Layer 9 of a small transformer language model trained on English Wikipedia (14 layers, counted from 0, width 128). Numbers have three digits each and are written without spaces.
A neuron's activation on a vector x is SiLU(gate . x) times (in . x), where the dot is the dot product.

Input weights of the MLP neurons that the questions are about. A number n stands for (n - 500) times 0.0013.
n6 gate: 469538668602556723542451602514444378394605397417274507497392558211514405486437380685438559521464589556736692451616532295637323511664643617718609545417647440577211552578447447537319774490641479654271388824438477660638600417373538300748298681480480633416546500429644555456629541531399466431405514504535520599694425489367374439403483486475389672407458480464483585514475497617471535511401
n15 gate: 561617549743444442249516497336536418497484643294585475487510359346483503222529414513487454468333503497409471344490604490467510371588510559500444167423458600362611458507516270421539604201673407557581438490561278387391442384619383533507424595576463450536474503425429476655435384590393398371694500464591547329570563540634477636406552589689565523299262630466713503587395519394513428470444
n32 gate: 407436717582351660451473477560416519435780527377460566589421418429669481641789679337380454507271696408692625614424663247489519542436632374538683329287451573733566602358458546489624602576504511539443371436672442372554777372350523252746654547350435488807584496445440528408500320362383615601798587504233351466344422688405379554570564691318560504457526640578586485440561433593508648420522
n43 gate: 598375443651506485525525390417318513661473577531572601586534503364433560577327506567656500423428427193472538453638715574412357532544403649637393569556431530415369575580456478694587556572670413654525415556370524522510491447646487686239490484464551510390348506361571245415412423583388531416285466408444596563758410557268296426545547639478525423477610515500485440543573307497510462579440
n56 gate: 336400424607483623513140277648534748327406466281417549496370562438551605734429364603558391339570553479575609324761521259538421568601408458433407534554605452606390391462589580654604788408475720268529458508550255436661488828593642648696730757256615491785682241326574512480307707694342549675454558593488335551617483661592425816380571445598488315672462374437483589224525283703509529580516
n76 gate: 589460584386603486332448493342328522607535262414622472593627565342548676593518607618453628511641489378547624522522451436533674756587518478355467471554343423434560580615378526331562757056583424481507570795450360321681421565633540416385322629645351245536463518507500476366529619496391436167515757507500595507579578626788566652328420478556413485399456670476424400665352536590355438592438
n80 gate: 601354634657651653550554667500407537440432514457618565597308543484719377337497680393460513399347549638470673364533463606420747463649679429563540630425277490426390427372490473288546371487507539466513383483369153666571589503298560430281561455494339380527641628516526627323380559510321562437460632460543510490278534591553520588476583403453487726694623365550503547415520305474473507597579
n88 gate: 375508795375783487619646449307329491328558630466411475558364500479409526567244404646335581328651633547339355462509373474650314721577581134661457849096436586483421513327401573319436635559622294360466372568500336491500630521457606697612530748253371491355547440348647512649436727730463471335500390448677520448605382595824641626640712633574500465417530310680214771622466400391630496611617
n139 gate: 421435515507438586603504504523366454577712500466724269560477674511698362594335380642451454575472489372260408435646508476565492504653508310572315485436577437581381542360399604470611527515598447284515365645534559359392209322403630323492259436278791634707604314493338546552343545560655432500708508508534390763587825570630423559582504577270386658512718504500375655568330403353856561515311
n149 gate: 278504512466380624456436273430420715376427557535421477628500617566295835434409449713902683484616566480721658674568398651540228472500634468472631500316520393504318575456420496527279208662379277467299305476535648403568426606500413452351444632638643390750404536382675618827428500578534418575492622612366469492427772508425444460358484672674539529614270473332563564617464206547512413568391
n176 gate: 469775465440481425503401609447557366519485364506646654441576428365700580484519353481522704409636354564487497595414617556417456723449389256323624417456573476471624516513590269399345481414610528526497586487466479396416679538671456433510523530537364556541641626586525565438468484656613369582564440494692512683500558503459573442581367420526632761696478297377660510547590478381377338721530
n206 gate: 429545582592344631548414607539609585540391583383510588420545476485580387313679408631443558506503429736527618427701758456594629528482603506491564497398497413396586512441656381564548557427533389509328339554641493639408593467445464387506632431688428703455537558494500197424461745405588515473561638540509474540285422454536385420603452518543569434727509371471521509384436491455574439521333
n224 gate: 147491284632448463206085711528247500387327462652427350505463482376453317367177362537509528500495550458542612304678759394575315590603537613375491589514495397137372607543372665626570667486523542706467045845555413176434246528557696660533381568256553380509608339388541635677547800665509798611396435495468518297837223235425346571342519524614537428294509387408343401679670454781524575481673
n248 gate: 577377594574455511500269459386477470326537576659433347159249622422660594390444526493634391448469760401321616399628531500451511588399496599567564616463523468190635504439413337467683485328559515496564191391333397477477485355458541270374313621573375488541508355366500595376466611382522603563708444538388612629624546245639399653392511723278504338473549620401407375485527397515772189768475
n257 gate: 530496530353191458478522600534730366596550711590468344534198368538456213619352525513788565657532699561513668690300256522609440425418621815680374595295721317613184664232474531742638350509688513691233530478398481390426423547561440396566364311487730522439456675442483726580738573487408432298561457806642338539451553693383504474726414356663423482718444437594594443726347475521531872387623
n266 gate: 588398500763685148513409444407496333297313413420245338458500584479413427483582235605564526433415408621496385368406193654491521513436598435330427564301547479384229666261608560232483657317159314561491367457281604517387673394413474448435309478417443504444530218599672576571581534416364471581530708370649451206592058400504059347631581358674407355390526529496483487391500421500710773384520
n297 gate: 390413532364476445500436472520572452556399711445396558551329528547330436645512437539714712708413469573746711317604520529420286322671353625702520588524664419452613476459561653211476611703457457275405516524516456581213465366698540327362634591697572393488609577458476537933616669473354672528508456359342308689734655472356524545598718375370278307631476655590571734630379371661504647279466
n313 gate: 405506522479424491678226509589375296538518630611418655579357672340478428451641451531550462374523473424553503350400580590503385490406537491562334478534378431415290276516579500400484342531565457372472726481435545497614343444408478544389383445582503449388440434524635369442334522368434546674635537614553653358593430563594484271295528591408609410461331349359404503546702463488446572588654
n6 in: 621677558555364424380290651515632543551523716313593402526485386667586461591357424526573380625641330320604350596535726647504669410342692617519768504603512648337470315292449399567573277519591546551500500431515360701414603496613546492465563612291397615585660164638428493436817435652534352565473458406374611687405725422809569626536657504583538659619712148333576594378473677466457485492463
n15 in: 488479308492573521703320602675347453740488414571686715571195722379431530796270671404454355446766459479546597538419535539509698616424407449711726967349593194466645657431732598582318407538345638496597513453374411647663638538414445466427854165492564426508367698459392623463530580487602492706432445654445435547483734380402466388526707573266378404674623270524433560333719554533279373654440
n32 in: 533567689457723537320614281171489222220449427448614533566560533615550364625361507573370590585410427576350481174440638589515686538241463549474621511537511475409434481332584371554638284493559478496511247335563533550416530641686474602740462332511585770447386702421349637489568670434261389258383627519671363606589416397545759397546526549672269593431508442599541546526344588470393537557521
n43 in: 409510420670480683390638473415170590423364531398350613337470434392696500575316451549619290637476389510460497334580418459497474510380444487523758710694620481413357563510389436680656540467585490483470283503526581772460470671547570456331429455542595510640393416449497453442500428543693490447208530621477529413421531702650277507374507557537457651647503606516641470533412594549571473621336
n56 in: 693591666305583630555569578423459555685433374586227299831532518437677353585468631258354445559385531426454408450629664396394632309436833523309491399604344174745683605798329583619313491546536686383505445706514586598491776663500893431598765271438548618253472556456482701456858305428367554732361545662423676398222453672486276565575468486206605425792473358565577338482532835527369784565604
n76 in: 603349324368414565469748582538496422590606389438476352580628726638468613676609370485508820569467728610570449578543532612684581520348589279628637290565313485496443477429732531808318620430446450296322551286608324345693469423437617488437571488466663368699323611568615249545535654278782554597653736469628635685372528437453586428416306579607485488452656813581581492565496645504424422610426
n80 in: 450671467510383303627386493708635580533596552486523447361660428421633398743763443550395372317626443629671416445533582609500449096602362471511496402669660493427365453533437441676504221427396439283369672424453628522341640464758511364530511447673538597518585559272238412320493522500637525486581572515467731390504511518453547567451406585675496406777376369394450349403588557543560751408434
n88 in: 694351616746515368861340548661669215412664701462596561481471528472529403240630377448423230562565401758668370510452199342307706451466673622557452524381592611456646610652388203435351773721343462525716597779514299151344191624583851456701539455374367554543675612291547621145717514566570396371719175247524579481495544432572514485475270607318591673639437528631295334519671542832849356529235
n139 in: 364451464648468597549468554315707680500653450416538352360724690818687608544279385562821491496453487550701823527640408555419282340617384523634392428385675504260491249568441428613509277590509646537563757348681451582373318909473455703678295304530739675653428755422429399522626358421314385447622638450571448477565344668527814505445281233322469375712356839411704632319296386305582316505594
n149 in: 547504493517570432588415378543599548585636653547289307507485460782265456262721475766369496576580518637427522562452485643389547560709606645569470584558496394478614507489481522567639372661355326500515541599630589320671395645597452408332437469472514402423322541535814565756504504406436633631411442478496472322326748608291522552508756544261569281417430649269485749489407396348541658326448
n176 in: 430571538486386592323496451478492458477416423355457577504684429333534432707526504470669708619413345287721590466545612484481287370428316626459841677392756402489555598343210679427350496508481336477553447526303467231462463295496515496611615476431443430715401309449418518716432366496522378489435773378478370508597461511515372596755448527289425550833805537649574523385477585407658609530683
n206 in: 602572452315572668636419817736640560315617411279375450648420492642476364308352484676607468641417500649540608787456516245572448549376675613540279760764472500343442508565544319384568699616504386357277600528476412634569461409468580568597496537461455599224476508673673235515412693210643547508532738593393615347212541650532456630696560460541548590574292589669512702508464457433598652500265
n224 in: 579571648160567393382615286467538500361417365439693399588453397664331376444519654389476367514282236744609652614452247671219505490618368735425624619528538523835297401721764648720561566803589542539547610566364416519548743608375420424216649638776775480732629418413649358376638327393459202199729702725608723653690451389604235500549708337166425578383424482794481486397371310631481230371712
n248 in: 645371467592420677658322442415554536540475482639564451486342475514691453433475369398690464677259384303338712496543596578601464592493690686575522745561511226402416435595365489528611486378479504685557511647653361673325393336463536431460324586654319515633540266590546534339384557457709663547616342504328524562615441277536630570326511551632317378504367444334539547415478257557618410729620
n257 in: 353446614474908500354495303446276715587252588307329425478450666428347578437569545402713304531395509560455591464317421640550468713395214214645235445226746377472416450338703661676514260550437325495359271577716605384518419563514450651546491590906491533350583625653621334425637590294443343342330441680523137468650528615518468365911523587760581434458600624710446730751311349293542691637470
n266 in: 430524419621514509774385571514481139242127524584446417551604607257481529467400649222636486640470708735458278334248388860490415409495495567237281476547647482409597335457668409445774698420589430767557652344313609403682495636654528600673726672647460028495304356682412456583609911374263747528796439481570436428476515481599273514699641438597533924344543624420645763318495361579500306357487
n297 in: 392439623600512745435364389295340402483325608573637476788578440444579521267586717512662529488368492405647610508783295345775463479810520268476533496290463567504536508670500203437500435622685682789223426484629527675359448423483761220475546547726535466394508587618404519472496492697563504496339752339415496517580588409549435483307244430442191374559663540308399570520612512742254643537535
n313 in: 600411285464555409455487587497622551497630334390570404547624330428409619700586409591529359343553699526395580446599582641436449455678583484297327468481251405252596678655442532515557446500657557621538465529516535559545503560390471497390451298574576470408523581319450548339506705459426700361432472535538475529592575316286452585516573500357516392575624277428557584324555659506487529686491

Each question shows a token from some text and the vector x that enters the MLP there. A number n stands for (n - 500) times 0.0091.

".\n\n": 552520727441503548399392417578560436536510263406664348543512474452472427492479418475475526397536517412586437502501562461437542458454564329514495504234533489340423606442565586449343437400490471437420567605509227406413553449563536517448625421600663558441457529423515455463524716482459550562498502482571526431402599435576434340411617402383582622564559469676435605568545520473580400566620
The most active neuron and its activation: n88, at about 6.6

" interpretation": 489462536613568530543357401560539512630459476500517664589650587507411447553415470423589661408502467367513479430426519574521577595535531604542505510390584473533500394479647330614507548349556520497430579638629166535544486492497592441362620588576485445404537451370486518492517514603522482543403523433454481563420624521578467517399691342318505580573404571343488626501664565489575470507581
Which of these neurons fires most? n297

"|": 568471722487531560401412412562517451556505306454652419571488457422492409523482429513501579417488489432614448470465547457479532412421578242509490506272528511381466547436569580469329487429438477487394540615537189420420570455539551525446616434607603498416422591502448428436466719498520558556541488458554501416437601442607432399388539392384578577602569483614409570580511514468555389523649
Which three neurons fire most, strongest first? n88, n76, n176

"ai": 415303740760656438475525361507518471476626422486663425515560377387457400505538576349523592393421387299605498325279549609396540428477568439553542506467459518523520475465499499707375420559518567664509558513495329382572517503445422392433425445484519512489499523312507503571459521527532488497477454341550533380544655427423526482277489537437463548384508521371521451550418533604399492452323
Which of these neurons fires most? n32

" Ga": 464551571629476429462497400508371481448614467518537535487660281359541522440400401384416511515389436541482477407274572450550630479558654624712531567404589653468368582532555410738490565430546566560477523527595399468657444483416472351322616406453552501447357466443428427429452418351535482359461559490516604316448460454565576579389497527466532643578471567236390656601455510492497524469464
Which of these neurons fires most? n43

" ly": 526557524687492539442367406494373560592545437534525478488416518443445329549423520421470569436504539411645477415354611450405538554429566589691500606468668549434431449493502383673346529414604490679403475603574236459459481502428511324448580392508533537356533440381516446492474370368472588371550406429597440465418681463604396586502429401497482513517487406270567607502440444457609504582536
Which three neurons fire most, strongest first? n6, n248, n15

" also": 565434615665529463548449513514496440494388401550594529500565492468421478454413540421497347405554483533412565448463454485607560481595509355482445452488583475511587517528550513522408604495403384587417536534523064479431425464488429630518670436631339578384399424577474466565489484435489371577461468508570513371446601485439431516317664449429482546502511442564438435510538502422640439453620
Which three neurons fire most, strongest first? n15, n88, n266

" She": 527458556529393460510518382520504385493521450340526448567675440435397407516337424421557393332388376442568553515455556579402377464505443499370525549453496532305550560388621532539461486491354480655398541519504137493426555430351498524417626507539512558472381452554540434473466686518451445556539486444599640443523458484551452485366538459414525549525653618500469474454569587305613476451265
Which of these neurons fires most? n266

" H": 311433460509506642505646353492564426485492386432520594606618332197503378533422524419472508404391449372427506369376401504355391497402461514562556455506463480407537598548357595523416472582436585641436540572481321476471566404617586416417328461563515451517478594320446310525371530419547274447518473489612585379433577477526459602465494479442504515483554503315496517573538622460541370394393
Which two neurons fire most, strongest first? n43, n176

",": 417432521555629519447416449539524518347475520493610394426631439355618384541462645320487515379523393484410573527385541436498473517374429255410679400496500685541481621598549554496454419435513579630479474538542177491567482545493451446466424468473385507510438605546384517508445386406455453545568616469391440509345475474456540473313583449465569547412522567515403466455418605520559404452425
Which of these neurons fires most? n32

"en": 330491817743492557526550482591503541435446467437650479578598370369424448516481520383480479444318272336590524362378425553567537426454457538560436489461447411440554441522459585572282509589402490653462483546527323336522560546424550453446433506430372571365428508405408310615522580410623500471456531518514664523492643550509473537369565502480529490484530466384546447441519536505452482333336
The most active neuron and its activation: n6, at about 1

"ener": 565564725502424490513393482758505491519470547535579470449442421552520446503537414418351551485404461381772522350287603518355529556541615453661648542518561398364522573533520370491442546603489496518478490619568407585543523480412395363332434437406645445380453314471360416477455511490702506454417579487520495553458585483454378625414548647434501496457608527312507552451435612386504552531430
Which of these neurons fires most? n6

"ain": 419589822619569436446395433520560523527556501453726402554499465371523523564589567384593583373242305363696501476262589652405473510421450534502458594438538588461464526457468456578423478569506414544486405582502287366564461543490505421441449444434405335457442489401426451436459477549541530548469522470578569637548591479470544667525518580461473443529573519336637387413495494424454488559367
The most active neuron and its activation: n176, at about 6.8

"201": 512407475634472345320437354673500465616548334548541573568504539311507409666586542483432467629457641565579638432358613495562379536543519409681424568346408541495498529410620470534547417434501497578405576495501321587564492546599445381381553541566452592460392420553420539339455643578557569517404377443515678442516725509541448457480741499408509543480396515391439449421496523439604432490384
Which two neurons fire most, strongest first? n313, n80

"Song": 366439490506570654435448359528694558654513520500494466560495395452373316511512530466553559366480551395589596493525603595354510478538513563657500529309591497465403348441561381650351526479510480556393505590597207479484522574667513451401513492552598481451469464607480525426557552516460509359406359494570599392381643500503315548500659522496517554608474553431495544619402394399574437566364
The most active neuron and its activation: n257, at about 12

" Pi": 459356674648485466467475422574469489575535351381638499519575332226432454524487597490527643351496510373608491444284660583389413410525568552600493466471452550505571456514540571578557520364447534543336432503466352414496459352511429373386676439502387481399434472253491519492418474359554413481463591438623430397510579466576536460343424438414573550597607625546438478542459536434516519412333
Which three neurons fire most, strongest first? n76, n80, n15

" Z": 495551632680452329408532366581465554379477449358654427613537421352422412433543452449529411425494512443456565359423517535514644418485559648729375441602484473450451586457577415597498539433378522539496402547417416518605395503523539329345580363647387427415403422337578479639472373475553520394500448489493467323400588626546602491376521391445515632586531674311441629531427510345583494411369
Which two neurons fire most, strongest first? n80, n43

" through": 565475545496521436592448365608483518543530462516662463617604591439507326448497453457475511394483408527554414414452454557574343526490539194518432474369532537596564448445578430543513517511454454447401421480471098463517425478560484472400537438563536482462472510516532443378473641459583354515511559471526517466452531484515473463515588445430638576537595436468460555570505547406702488553508
Which of these neurons fires most? n88

" year": 539304591605481585434508470541456674543411388575540589546532391428406307497518381499555466437432444399594583466456612526573621431557404587430512443499497507548510487417569408605460598426543346411379325606434271588445388460375346324351706467607508580476495531473469445448388579478421448472438474367535613560506684437569418389431532460426501599590474621357409415489526452468665553656515
Which of these neurons fires most? n43

" credits": 383473450517674553391390334522589538636554556683554582529492430424381320437499492538435534319454455337712523484373577621409389570466519455526564364321538380403380567449543476521467472476368431422441514553466179505541457553596468463437500546579491393546456413493424447483514595483476528366436499554589523474346611497505362496520624483574571574626509560409549496499550469411627484537547
Which of these neurons fires most? n149

"2": 436237520656539405542441349696546463428472418566623599745530569411484425615403497540505561307435602576562496470505548511534526538478520421603501474353442517464541561388527506523343470506608574574430629459681248507470499508442356428345378431533466383498458572497454434589334592644572559433355488536514464400486598536506333376515718453415574441514533447455555463443402556505610442512537
Which of these neurons fires most? n313

"writing": 400475595572540548486409407641589564640465565628556651592546431435359342438462523570438532330496480348682460531383493725369518491578510490516559365390548301438374517525629532546480456468454452436463429565524191562534478448629468446356614538596629370458472372571489430414543640419529470394455509593594516487415571496491437507546630495587505530613459629373504526565533534453576567515482
Which three neurons fire most, strongest first? n257, n149, n80

"er": 404395706741523541325530363625505517566470469568573673495582541524510378593528499372481417506414371534502566430363366522495564476426478447652558420602525528372502563562588605521415370680546494513458496576488362499594429572445520404431355428539572424331573568448417324482497625563606424428507507517616653294311636534504436497386589627456589528477523542366531605523504632504428409465316
Which of these neurons fires most? n80

" Dream": 488534649572479519532424420587585682505424597420581329539574373598454559436550500337487484451553402447569567440317647521525564494436510553583700651597613576522465428430586351685236651480632502688426489665593424517477549650515515240443581419497532560550439540476497372443495574445502500494462444523615527365542528535534534519470594556369575609509494612244477491508482593478563383560326
Which two neurons fire most, strongest first? n6, n15

"ong": 322542822784498464386492309670481526461535556481602425478438498462529414476528386309524516574428293413506634391335471449494530317514492553574549546465528533520616549503579496427581381565416484596496445467411403379501468497514489487483506414524300456540489516500372392399544538420617364541498418477650521358455573492497535611282596515425399610510476561349507537594547522466591472559291
Which of these neurons fires most? n248

" I": 498346570592544490376490378547429464511380379347549463545527425284477403506426515294473402295416609474482475445372592537503489374459425623552498426526487513413541480448640639635619495424505584647334553491402359517445425423466543477359535413537426459451369511342588478482486452460444375418608371330703461457472590529602472443321437426366505544527590679442523488485382586481591349482467
Which three neurons fire most, strongest first? n43, n76, n206

" said": 475439542533515581525458362483459477500412390430503457554645619509562383533436282468381570384522375546553399531553485505501448516428564400573475467527563402427569560487527370576311483417335572574320349590587112547548495520532461602494536532597435470389484414398468396439556638490429450550458426403596588465462530551611463635465613380402579525543525443555559472519548473395586428506548
Which of these neurons fires most? n88

" Kam": 415464550605467519461574362530487526500553372372551477566591215304428419499454663490502601397444445471450625379323526547434562485501564610501541562486465591494535399541456370490500443435330520622506673515372300357489462375405456543356580531572421607479340602394519356490481503519488403463540320487474630458572632620535496438403475454405472632703577549413376445491605504389544521453427
Which of these neurons fires most? n80

" interpret": 568627513523514568557315315693487511533536469551524497535607508450412380531482583396510610444595478433637425532333489584436445541485573615658592563401612397545552436506568278523441469399405369427407506616486275535624471527611413376261582590574447386369503433403416545469498561508549427545495447465439456537428685529410426463406523457369451547622493458298482564506529544316511511492517
Which of these neurons fires most? n149

"B": 578541799573556493435575336619501529401477473594644637512583458480726419405561516420407551504535532511529525316322583511578585503440497551514643458438438478435470696479466383558396464527535490459491497527561405506566454517389380226405535416596488463440427517414375422372308456429586525491396546491482406336568464503501490434436622600558420570525398635320605556543543606451624522540248
The most active neuron and its activation: n32, at about 6.4

" to": 496507512559518504513462343602518497614586446407572486515526417436518333385444619392422504424442372419554552456367591560536362467560490260418572479433553553462522533457535627502588501615709457474394676505514160505435390419577483548573512310546573479537489517466425262530357575583545457506522529429585440430370494472558512392444429557428520482479535553437461553564533513458563417357575
Which of these neurons fires most? n139

"X": 437475677584554523507527374514672563384468551437622438573611486463645381453496451425469453513492302409523537360304517579435558539399547506589690415515499560401528675343575466517241466587546489498472488529648340585561495714497433310432519428488475459468352566461451450378467449442568340471432613520496398437432492477491551381372595646487528526396435583364599574576546696463606538426318
The most active neuron and its activation: n32, at about 4.8

" version": 483537423579577703499416373545528623600459441534593595493577397441467396513421452315462704405523473463412470388443457490548610536506560631474669506452515502458516605512649462613367545426496626498386527674517160517455538560521558499453615603482627493443499437420327472412536459589517587459356427488613490419440568526586390555457676501421540587427499540283512459536558532382530472481456
Which two neurons fire most, strongest first? n56, n15

" social": 623480569460487460530389463536459461577416512524546540592638567428500327523581552500578414417597510415575571493359534510451462466534460535604506609440616350511496428477562481719514484397580575509385504507639205486454524489657458319247529482590641543422488502439525478509594545366566443502442431372438486347446567427544531441382484451459414555653582520363506575637371560340716506491446
Which of these neurons fires most? n257

"3": 469434660618627502434475391637589604515433447454647548531711436354707439534531588439470538328330410391534551473370593654495526492408424407498542404400501659403528740423447538496337454578553527562497568491544281479551541515502427397437369351500356460517535493463299412453323373465479395490453659442685521520535528460471518567395590539454518447334436511353544500565587531443537461530424
Which three neurons fire most, strongest first? n176, n80, n32

"0": 426260459634499445536461345712515424422450456497579562755553530391520390593385566485523536378508638582539485504458534535493517465509555424653456479402424483495509489430579533542286397499609541600474579452652284556463535543485434442323353379486533391494544607570477395547324598620547491383357450579470535384497690513524345402535634489453538410507567536396571442336517503526605472453498
The most active neuron and its activation: n313, at about 3.9

" \"": 557570537584500440461560340530496564525489372393603505488362571493584407395481483449482455385447447524569524325337477541573546485605522544653556584384457534498563321480597559516408533437535534604392555499564268395448465420573521357487790490602483491416484547437536542481443419512543547531489313513474694387420714466565563441411726425366512576477512579369432587544317567479484354628732
The most active neuron and its activation: n15, at about 8.9

" inst": 708479529535455525628361434625467432507472458543516391577567423420467495467503584437622529482672510382625435431496587526380574595593588453702515629378589353381618485427528363547452507376465422498441494531538330368607491464451459361459583584462485517389540339359339395466376537491564462500541449419463555365380665463452464532380532537415252513540650438436589476502538411243582668460534
Which two neurons fire most, strongest first? n248, n80

" G": 460367537565349492521523389570463519452426420452578409490596357205457404506535475385601395420430493478466564306310593467539531548475572643648468510511463516494427647399442520520519525522505552546334475563415271469504555429530522331477636489517330467424447587412633378634472567419461463464464398514570590343486585485601618429333554385365469598576462576401514477568527456459635471466482
Which two neurons fire most, strongest first? n248, n43

"a": 369459757770559469469566372578509431328467537404637477561608447445534415567573415388471413625390404408597555318492529431637621491465581538664568555605463643446538570471503453551386459677580455579423487488571366498582537584385390409494437296457477502535432461459438266523501585305562649528544581478516589456448550504399598530333543606554522600438432527324601556553477533493497555511291
Which three neurons fire most, strongest first? n32, n206, n6